Layer 5 of a small transformer language model trained on English Wikipedia (14 layers, counted from 0, width 96). Numbers have three digits each and are written without spaces.
In attention head 1, each number of a token's query is one row of weights dot the token's vector x plus its bias. The head spreads its attention over the tokens so far by the softmax of query dot key.

Query weights of the head. A number n stands for (n - 500) times 0.00098.
q0 (bias 0.012): 514515427430357486576530408576466475577642564423544537687313544518500560345405583505270494480567619313400451451461590333495474434530568386648464540284480509488557623679428375502653344598439443548477464463439561243803446577458255523410400333594752615491539487539475477596537474262631533606
q1 (bias -0.018): 350513550452209463501442517403608548624461459494683649681688447510551578297169501377386662460449645224497460667538427434534526433412646542788504566511457522481520616404375497600487453630535505414519627356470443628869546397430275773594447535683808679736549298596200441374464382407562670135
q2 (bias 0.085): 604535558376706454705410437488415454472420500521323386320348688796343540461464508538525505494640330548475388609282472464292589420457413415278471339296466663406440393572834471500548321510541487625554559569432631316380458618385461477581706372461453492388426695615744575510572450561539371728
q3 (bias -0.034): 180461509431254526454540535393498493443525539522477551615526353443503704485292581636383573334286457526656417675500365614598456643545517640556279571572403577660546721427435604578459530589452608372482691378539355721657437485379350535486560496608610404472424405645290464541368540456603554292
q4 (bias -0.088): 533375395868215469395475574355560556694546465566614722695619301110604537369413542422441511326297688409638545625716511446619448615620583912804305595619565362372582717471172475654572521649377655414467676277668265634625316343335314584314302515801749376810429293520375502467526494399607657115
q5 (bias -0.004): 521451570467476481556534427495496516478579446474451449512338417436450737434522544533526367419485304634625450482529358625574599725503458456382359396529639618507382490593481452563611516435547618411487365392553388556374522662723445510439677487576357462488497530639470682663454635527529500538
q6 (bias -0.043): 424422476623542490385519640338500504418448572472394361401475453449543501537614415543503482446395358656605519561461715576484429657535525615450396529695368524540661634353484583600448623556458541402522564477512441689467337416463437324516533527430476412464518536462613494516383413450506404570
q7 (bias -0.050): 614399477498383689466464542412594448569365268445519584642629520410347430425316571420416532384429604572687261527540669426546662386522804796663415569382349495317647579512435418708596556534425322301481473353386349371683513399610510810484451571671629279737497152670546461393613528422639536297
q8 (bias 0.011): 344424556496650455580404615621459710443319542512415406388240448650536616541339533421514551309695417725483531593386553522430510539408339179316549332527530592599439529628649684384428487352649496585426437591496515478295430451447596478491698424541421490251399506465714484482181519513540299690
q9 (bias -0.044): 351483467470529430475481643532503752627504679556652596548683616449441407671500510485515568566549473378442484527474447529502459495561384561471704514532456475562552461349466642376314540390609526446538594552535415608428467421497606485678397464446458584547511501224399523347380619645350628415
q10 (bias -0.006): 392491473762329615511471613391520535632513574458631781682647411490319490400387566251451579513525625417428501650462470530324462467579664679606500402550599473543502544431417359574456423480414453460586679504480476484665442310346466694524378533567663339702400402591282399470530492468529578275
q11 (bias -0.110): 492271439884290538357457606351683520612433476530514473656414352349587500371545515374424607381388618632684457556569631386508473616610735955769328641596386460384654595543169455625569502586359608422503726281573295680704399219406245486390465553769817435763363355582463456461489503302615556217
q12 (bias 0.035): 338699424491602433535561490431410650458559489535422472433577437508363617738460485516499496588584153486344500702399555547491488600445368490399537425598500485536490671405536556446386619476502607477573634508486536531433578446599460319461524439378403597381521503480490597507485641602425462619
q13 (bias -0.029): 380267525352480627466462477506601506450500430482590518485462366454693468545183649506382627457322523610534521653633490449608490489457558533589432574538352599498646757489550639604627574524540484395483658525519286562532499393497367610491491483560575428456656427460598463455366515699497425385
q14 (bias -0.006): 556478434679472529550507441379489370523433449430380492573508526498413488369582576519337491453502546520492415564451655393413496376559550835499325599496368493383607545524383372635622388635403513565537716384452400454707470441395219464398491476544660516616331460679550469566737448294591412421
q15 (bias 0.113): 639406525424584534734396213440324451457519456383363297363350623556501637565507710525347399585586541550319465527425464535400514363374395448295376368423568631396534492808614356661613379555553555656536517553480523357642593569541173532518629474509543597511408608595711537644694589364476387664
q16 (bias -0.001): 498537470432394412534563521354543436521650564528648722764511557364346616505444463630314488476450478281636367432340567485512524492611504643613571522424394557521519656488490449455521483603476492406573719454364418372789445380435355419508479439586489574667489439554205485506470610306534637442
q17 (bias 0.034): 527412512595450498633404467526418397566554446573465619462404519562375570410214729534366519402636644453622426478489488486439517386454631548449477486335601527465477532591576506441563339483477407526606527462434396421619477497379484633466476461655461358551333442541529456548564561624723542562
q18 (bias -0.004): 501628442405350575409569420485533242539575485451546664523630479423589379402639422627531402590296543301503547440520465519578517460512573668643447670492410385568497461387394379425506493575413601465523545433548447610708524514447384506562379573413675592587594548453204425488734370407432687375
q19 (bias 0.170): 577787535208821514806404141452297452323434466445297295245445666677395555725578555691598360746817433525080601531278493544320499271275240103158584336412510698489466347687763388519653367507633542740482448676443733254463790651579393423630703428178320755286507843573784419659710549442285338729
q20 (bias 0.090): 656499524450655476739438193592418416483423406390395299327321576704574545461367598460451381601705626561333566538534537507460493439260371100412424342495661496477346456751665493604728380486517479625421423523434642289552709529665346598573781396566514692401551604508581432594457635416484380659
q21 (bias 0.139): 594555663210609464806426201448354454521502499416364310387364645658351683500272605621518420524684462498358495412335411615436547362338391198294474342418630636410381504625699456529596421431725456539521280617383566343540653660543377677586723412466361728421432650542672526621594611538436472678
q22 (bias -0.022): 477368428750609457429434620460399483563440642565413459432733382383575350460689449461633574533481510585565662512574492502523384533575487728423584581709507518466513374366449612371397538491533604512540765538618401652325377314329707371476411483536413435465430579356506431484539545662406498366
q23 (bias -0.124): 315314400706110428243510746448582407725490436571557669755669368206614455220457523527400666178303686557718432540667653497662519625693656884886387644614361415484657564364106689398489591520435652375486767310606275738681268172260413467323319474902693446660477374453215470458301605426662577229
q24 (bias -0.067): 302401456835416483488482693430625560638388520578376522595472446369506575455425562391513531242441484691680343537491525583504514596579582668544425452575487476483476487455423629596371617443434422491591594419532345616466323285411569417419576446618565403517309414473470558453394627515663483417
q25 (bias 0.040): 492540605270544561449556493531433434380601339435663545430730548709441420657487451459567602701456559386554386406516451405514569225529642411490517645291478432576365346456728474410514504518424352594491541550382683396488620523532681680574503630317459419477626459612319452347540454671437526438
q26 (bias 0.002): 540594603560719393528519505498429561554389619505332308310410499606485538548696378540653411481636302650453588539431556626491365554474389422272580373742652482564401262441600618348366554329450466531488474568562514580202574517570751254567554564359230423348415677368567578664597610630481436865
q27 (bias -0.033): 328564543384025585457448613426546472674570521464649787667657442422646550225269525468412738438306624194568494727566364401586558472574615599832407598461315519469548748356309416380469368610566696452480611347570404596864441458324309703588396424743731616795591286591289469416429392449513748147
q28 (bias 0.006): 597480460505492580499585357385492415411521410458425397483504387376544536505687549457533514494568473542587461465525618313542555466535557626524347533462595528364533459677656330635579514560354453483519658368504650392685570507668341413468539672526522482517473546724522506605629571340518435519
q29 (bias 0.023): 561413536467684535526460663571471534373533526514520404430339627620308483580511524367532400456647369567537542489499450594418482589410396350218533319440647593486308389482713627351466495407577444547428380648467506462223491535515846434580575390437181242311446582374655516525345623733493410630
q30 (bias -0.020): 436537580556434331447560422629519600475438472604633534527454517387594557622310562599469483484509680361367565376583524371539409464339476281580515543403438376615533703411423504463508566519569501677480518460417686401628457469484450462478419387542516614569514401372310462288416380314522638527
q31 (bias 0.046): 511534610349713443545454530622398690408471630497515346380480506632550490741462487499643431555612489584373686508528385642490432521402359258174668426500547546591463454450627678506422567391635553506486320698498557540126538589570664536610521625363314546313625571472728523473341472668325460547

Each question shows a short text with each token's key, already scaled and adjusted for position as the last token sees it. A number n stands for (n - 500) times 0.0032.

Then comes the last token's vector x. A number n stands for (n - 500) times 0.012.

0 " States": 520835179779899433672787299591781882283661568202648478647115152171658896748373215916407294536188
1 " |": 539807197805911467727814345539772914311665608202677519578097154155644932794309265864430327530161
2 " ": 503832179786927426716810414576773924280708562153620506528070150133696953818304244866381340558205
3 "1": 440739176787902486755804444587729903292682513121579494508051103117697951836286327799367420489250
4 "5": 492742177764898454743790400580755905296635544127638468539056102097682945812316316805401405513200
5 "–": 501804204766887424708813386591748888289694556176613521559077135141680918798346266849387360529210
x: 510492067498588548672352390590505464470525498611475467460555512489561441491492554487495517440551485532467535520490520575451578494475517506509532453395451485407496502568557501492535475395515534534508481643820479435520387503462466486491517404572511478518529551495567499438457491630387469519
Which token does the last token look at most? 3 "1"

0 "ial": 522836173778903453672795272594775884287655572211663475659118155183653893745360212919419277531177
1 " site": 557838165786902412709826298563749893257659559146669500642070115122610938777357232893397281575143
2 " map": 545846203792892431712846323544756903244673567159655514625066125136620934784360205919385314535142
3 " which": 551784210798899494705815328525673903271651602212638509609115153154617912777328219861425296546178
4 " was": 528788189791926494706814318554731900339644599208661472590121153152624914780292241855441284531166
5 " published": 503800206794889486695789329609736868332643542176683509596120138175642920790322278887398330506182
x: 491531146496447478682468286533474471468468551542463506549483449456457504518477608482487464499492515540509502493454432505483593541469524548531413467378523521497524460515615481533538476479461443477593423610954466424546470526540453519452557353532459553481505552560546549549518484512487516462
Which two tokens does the last token look at most, in order? 3 " which", 4 " was"

0 " rom": 513852179793903462679804289585783890281661570206657477647112150184645895760357226925420278524179
1 "antic": 493802131785928447721780298624742904300661556146651434651085114116709950769305260894390295537193
2 "ism": 496821151779917423721811281632758904287669541127639440645064083101674944789356244907394299505182
3 ",": 489797212800915457726802367580769919317651604193655496560103129133687925816311288859426346494173
4 " By": 479805188805912520688835328553774870332678534166630515578089147160633906786354260881418365471200
5 "ron": 500783164795910481724802267579730891304651570165632429663093118122649924764336260855405271500183
x: 541538098460503481613471323591489476467500500611482471532542536494497448544540586531516483600506524523487530495520499549501621435449464550454428480365467529466542407494442451501537442456504512586551477606894441511488413537481475446496492380498551535486539550552560516496517464483328525489
Which token does the last token look at most? 0 " rom"

0 " century": 531824188780896451671808296570771884275645583218662492640122159182637888749380215901433294533173
1 ".": 506793197801907477731822358558734919311652609211636503561103129158650908796308263846400316521198
2 " The": 577808188790905514655830316515731889267664582226629519591116194172593903758339220871440309519174
3 " occup": 475800198789870450701822338567721870310651548162626493604090140154631908782377300844424328566188
4 "ational": 529779166762903431692777314594728868305672552168625479645111154151683927754316269865407305514199
5 " history": 523779220756876394704780350597736860270638546148630499609094118120668920777368262865371352527186
x: 502582072475480485655477299544518422517508496623445520608526565445505447490531549472461488568541503450476499496421509496512609540445495559434500427428504511498526468574496483476546414460506477534477479618856539383534468522535439477504477316561492561483501578525521543536534508502412489499
Which token does the last token look at most? 2 " The"

0 " have": 536838198796900484672805288569768884298651593238679493635133168204625879748346205916433278522177
1 " been": 525803178810941487733811330552735916333650606194662454604105150138629933792266253872437270551166
2 " brief": 508800170805912453717796330582721885315666563161634493625101131144658934785282277879400296562188
3 " and": 479776222803925496719793360537729910306651623217607517580115153150707926804280270856429327468183
4 " limited": 530799201798897490708759345606715876339643547172719488605111137167657931782296273892404323548179
5 " to": 484764237785902529711816367545708888330647584198630521546104151163653913812310286833440360488188
x: 527506105469500506666435305550524361527460458624454464460487544494531439540516500480490512371517489512498470521533471552479615482475503524471497480394411525470530446598541475556536555375539541483546525659812467453538407507511457473500621389512509508541518557557529565533538437483484522453
Which token does the last token look at most, and with what share of its attention? 3 " and", with about 30%

0 "9": 514814187775894451681792323584777885284652570209647486615115151180652890759360238885418313529195
1 " |\n": 539809203796896460696810379546770902290649577191640549561089141156631922801329264859408330535186
2 "|": 572805223791904485707804355539766898318658612226666536567114173180635910783285240884412324508175
3 " ": 509823198781918433715808419570773920285701570162619516523080161142694946820297249857380347538204
4 "5": 488738198774886485744783421568752900315630552145637473524070122118672933820294328795408411488205
5 " |": 534763229786886477730795370535755893331652609215658528556115172168644912797294295814422353498184
x: 515496088523476565810432411499493463473474497572431520476587526499467473538487543497509495428504499463475496540496496533476581519489509541483444502369543519415516531541512421493457492437477478508537450676852448450542430494492489509477538383545522457479543554537565516511484453507483507503
Which token does the last token look at most, and with what share of its attention? 2 "|", with about 40%

0 "5": 518814188770894449680795317579780887285645573207655485616113149178650890758363237884420315528189
1 "3": 501771153785911457738809376590749911290652535119665480557053086102667956805337279837380385544200
2 " |\n": 545799206785890452692809373548761896286651571192637549562091142157628917794339262853403335537189
3 "|": 579800222783902478701801347539760894312658608226665538573115174179633908776295237882410326515175
4 " ": 514816196775917428711804415570768916283701566163616517526080164141695944815300248853380349543206
5 "2": 468729185788879501757752459574714883327667498130609462513070123125667934817278334792370417508252
x: 508506080544604524739434398550542449444474515610485466510540525507427462502529555443515481506564509539469507508404499534429659500464439518433485473379543526488524476530607475537450528390460433501569463665838468438497462501525507506485532431463490449457484532521531517543520463531442522478
Which token does the last token look at most? 5 "2"

0 " ": 522838195788906459681799327572791894292666590219654495610116167188654894768338217899421293525185
1 "5": 491771185791901478741792418573775909315640561144659480528064115118667941822297313818417393507196
2 " |": 526783215805897477738798373540766901331658606207669523557103159164645921803293291833423346509181
3 " ": 496820196789919440721796431574774917297700569164619509517079161145699945824286261851383349536213
4 "2": 456737187797880504762742475577719882338668501134609461507073124131670932820269344794374414508259
5 " |": 524761225791887476737788380540754890337654605213656522552112168167648912799292301811422355501191
x: 492492100526474561809446420512499470469484503578429510478602515497475473533488543494510510417515503465460492545498500540467586510470512545489443494374548530428508533541519424492446485434469477507546453672854448447552417481495492507484527381527529454477541553541568524501497455502480498503
Which token does the last token look at most? 5 " |"

0 " established": 521838186792906464684816290571774895281657580206666493640112150181639896761357211918428287523172
1 " a": 555828159791957490687829327584765917278649577179673512588069148147635945804255227887397299564165
2 " fem": 524852161804902450689824313632779881282656548138659494615069115137641930792362228908362297563197
3 "inist": 496802124793899433705770303619741857322695503136631442639086128125664925761352250880392306552220
4 " sem": 501826164744897413672795326638751861280667517141630490610082137151676916768353264874362319569228
5 "in": 447747167781898480746780289546719898292675544156605414642091122111693922759349280826440318471209
x: 566534105521490534610473335475472462487471510560506492501556534482498409510555524464505459630503485532488469508508552503464611537508514563517475460338531511468529475522543405472497552400480511512582489646877465498524430481482467451508547404492545453461601580544546544515484455464295479469
Which token does the last token look at most? 5 "in"

0 " the": 541828192782906474672793296562766889282651588232655493634123172189638886749342213906433285528176
1 " last": 515820163805930452720827334571743905299670577152662501592084133132662944792308241879402299569182
2 " of": 482799186818916520724795336573717903305693544180660482595082129141678931794319259888430330490187
3 " which": 536778219807898505719807359530675901282650597210626502591112153152622907792308236853417308532194
4 " that": 549784237805892521717811367505676904274661600222626510581112168159608906793307237853433312516179
5 " can": 523798224791899515712817326564717882337643586199638491588113153175625899787303267878411313507188
x: 538519143470471482620449300548484418530487481683432441442499604494526457538513573446543491487513535476500465511575479533481581415429486497537469505405455546448505477591455478562560565396491485533545454655839485463533373525513467500463534420518530553513479535633575485454535442477450477502
Which two tokens does the last token look at most, in order? 4 " that", 0 " the"

0 " ": 522838195788906459681799327572791894292666590219654495610116167188654894768338217899421293525185
1 "2": 470772172810899495758763457579739899326678511129630466520063115124666945823275319825379392524240
2 "4": 499755191790897470749790416562753910302640559137652484540063106111670948820310305814403390510191
3 "1": 454744166786911472753810424589732908280683512115591498520042094108695957832298313811361414501239
4 " |": 537775207786899456732804354544757900311658597197662525569097151152646923794313282835413348520179
5 " ": 503811191776920426718799420578768916287699562158612509523075155135703945819297256849376353542212
x: 532511075534539516732379435582513472473463488605463538512599488483492445477504605460480549408546509522477510504486531531468614484496449532479525454377493507498532490576549503495494564430506448532562507656834524425533432446436491520415540349550482490492500547500527508436472496505405497448
Which token does the last token look at most? 5 " "

0 "'s": 531836181782908473671797286584772887287652575219659486640120159188642891751339215914421287523183
1 " and": 476800199815941489727798348546733922296658613197619506590098136135707943806286258881421313490178
2 " g": 474800165767908481717805349557751911276610545150628463587068124124667922806317293846428321532192
3 "ender": 500810167802900439734780350622750890323675542128662450614079109115680952796315252886377323537188
4 " studies": 520813179765900415712805318618733885283651535137648459638076106113651936787347259902387314539179
5 " programs": 540817198776891433705816328604744878315637568155678480607103116135634914775341242905383311530181
x: 542530131478497473657488302605487470531512513678430470512534519427448530525534570529467516514523530513446455508454493518491645476416484515420486489429489542458492484574509467571535391477495463515494427639876451410437422517580465539464500308535491540497539541552539529514499490505446512529
Which token does the last token look at most? 0 "'s"

0 " title": 532841184774898445671808292589781883279651573209657492638117154186639889755359209913411285526184
1 " Disc": 540840123800938441678789298627779887303650532148683467632081122122649944778346224907389283569186
2 "ourse": 538820153778917395711820301614777893279682540125676490633060098109666944776342216906371314541174
3 " of": 492800177803918504713804315570716901290691543175662487607079124139674932781337250891425326498179
4 " Modern": 499799143788918465687803291585730877270691526152634494648084144141678944762349262891389311515189
5 "ism": 502798157757906419709793278631740887286662532137624438651076096108674930773362252889394304500193
x: 491520085455511464620463295565462410491530550594459460540534531443524460495586594484501462598482560514493520463471524484506614535470500500415485494353500538451525476558514503485548445465494510504490482624886446437548472517510443481472479345571502549503564567535554516536501472520363460520
Which token does the last token look at most? 0 " title"

0 " may": 531840196791897485669816305570770887293655591230663498619127170201624882759346207905433285527182
1 " have": 531809203836923543718805319554726899345645617225707497597118152179615915787268239887437291520182
2 " originally": 502790202808899495725799354573723899327638587189655479583113150146626925797297267841422314538195
3 " been": 521788186803929492734801338549731910340644605198656447598112157140629926792261264853437276544172
4 " called": 488796216783868526718808347555691888292639543191637490587100158169614913795322262855419332515197
5 " B": 469803194769897456693789334575805890292634554173616499607086154136685907784357269861395349487199
x: 516518102552519501623413368528499409429466470592401541508702553544500446492510497468541532494480530572484517548483501549464607517485476453458520496486534460442530475490496447518526431435491443593619540622849524470481445442534448511483525408539481489561545580520496541513458452525321477439
Which token does the last token look at most, and with what share of its attention? 5 " B", with about 30%

0 "3": 516817187774893454680795323582778885289649569207656485613115150181647889760361234885415316532195
1 " |": 537797199802905467732810351541768907316662603201678524571097154158641927795308273848422336527171
2 " Brazil": 488797154779888421719797329591754867277670542138615467634087126121667928757368269870373328519236
3 " |": 543788204787900460726808358540759900314669602202669524567101160160642924790306272841421339525179
4 " ": 503818187774920427714803418576769914285704560158613509523076157139699945814301250853378349547214
5 "8": 467726187782880489758773426563714892307661545146609460528076121120671930809299326782402401496231
x: 521527088558589505751472414570511422431483508627481455508552517506465465546541533467493471518567506496481500527443515528391621488471430535439492456361538526491503463515584481495485499443474458575568588646825520429532405472507505474454501366419502489482494549524501530492528433508435507512
Which token does the last token look at most? 5 "8"

0 "4": 518815190773893450681793320579778887285647572207654486617114149178649891759363236885417315529190
1 " |\n": 543810203796896459695810377546770901289651576192643550562089142157628922800331260860409329536186
2 "|": 577806223791903485705803354538764897317660612228668538568114174181631910781287237884413322511175
3 " ": 514823198781917433713807418568772918285702571165620518524080164144692945818298248856382346540204
4 "2": 468736186792881501758754461574718887327668502130612464513069122126668936820275332798371413507250
5 "7": 472723180778886485749777400573721894313639545141631467541073114111682937812310325784397402506217
x: 528526082541579507750462390574526414441472495617493479480543507501461463565550550488504457531535486477484505533435507533417591522470457550445494457355514510487508464526591464498465495459492453590536563653855526436492410506482487471437517367446515497481487532524527539496528436513440519514
Which token does the last token look at most? 2 "|"

0 " Williams": 515838185777891443679790279586790878296643576205656468655120148175648880743376222913414292521185
1 " College": 528836134776926384704809318589784889281684538128628476639067122101665941763346233895383317561186
2 ".": 497796191797914461741814357572746921316652603189628491566089110141666914800298268856380320518201
3 " During": 508828200810898487691843321542728868296727544174640528594097149174622902766360227911414329498198
4 " the": 579790185767935488686792336524724906266650586208615511593092175143636920771286244868432317541171
5 " summer": 519801182777896411709822383580746861304709545141643523579088131134654920777333243863388348563209
x: 488513032510492480645502323578505469468509455626496475516477503501554452486394570515448530529605503510488510548453549482509680520420508508485501509365472515540477526529642464551575481384543498533528500617809532405547401504522464471440480399518444484437499568504465526480504503532431539488
Which token does the last token look at most? 4 " the"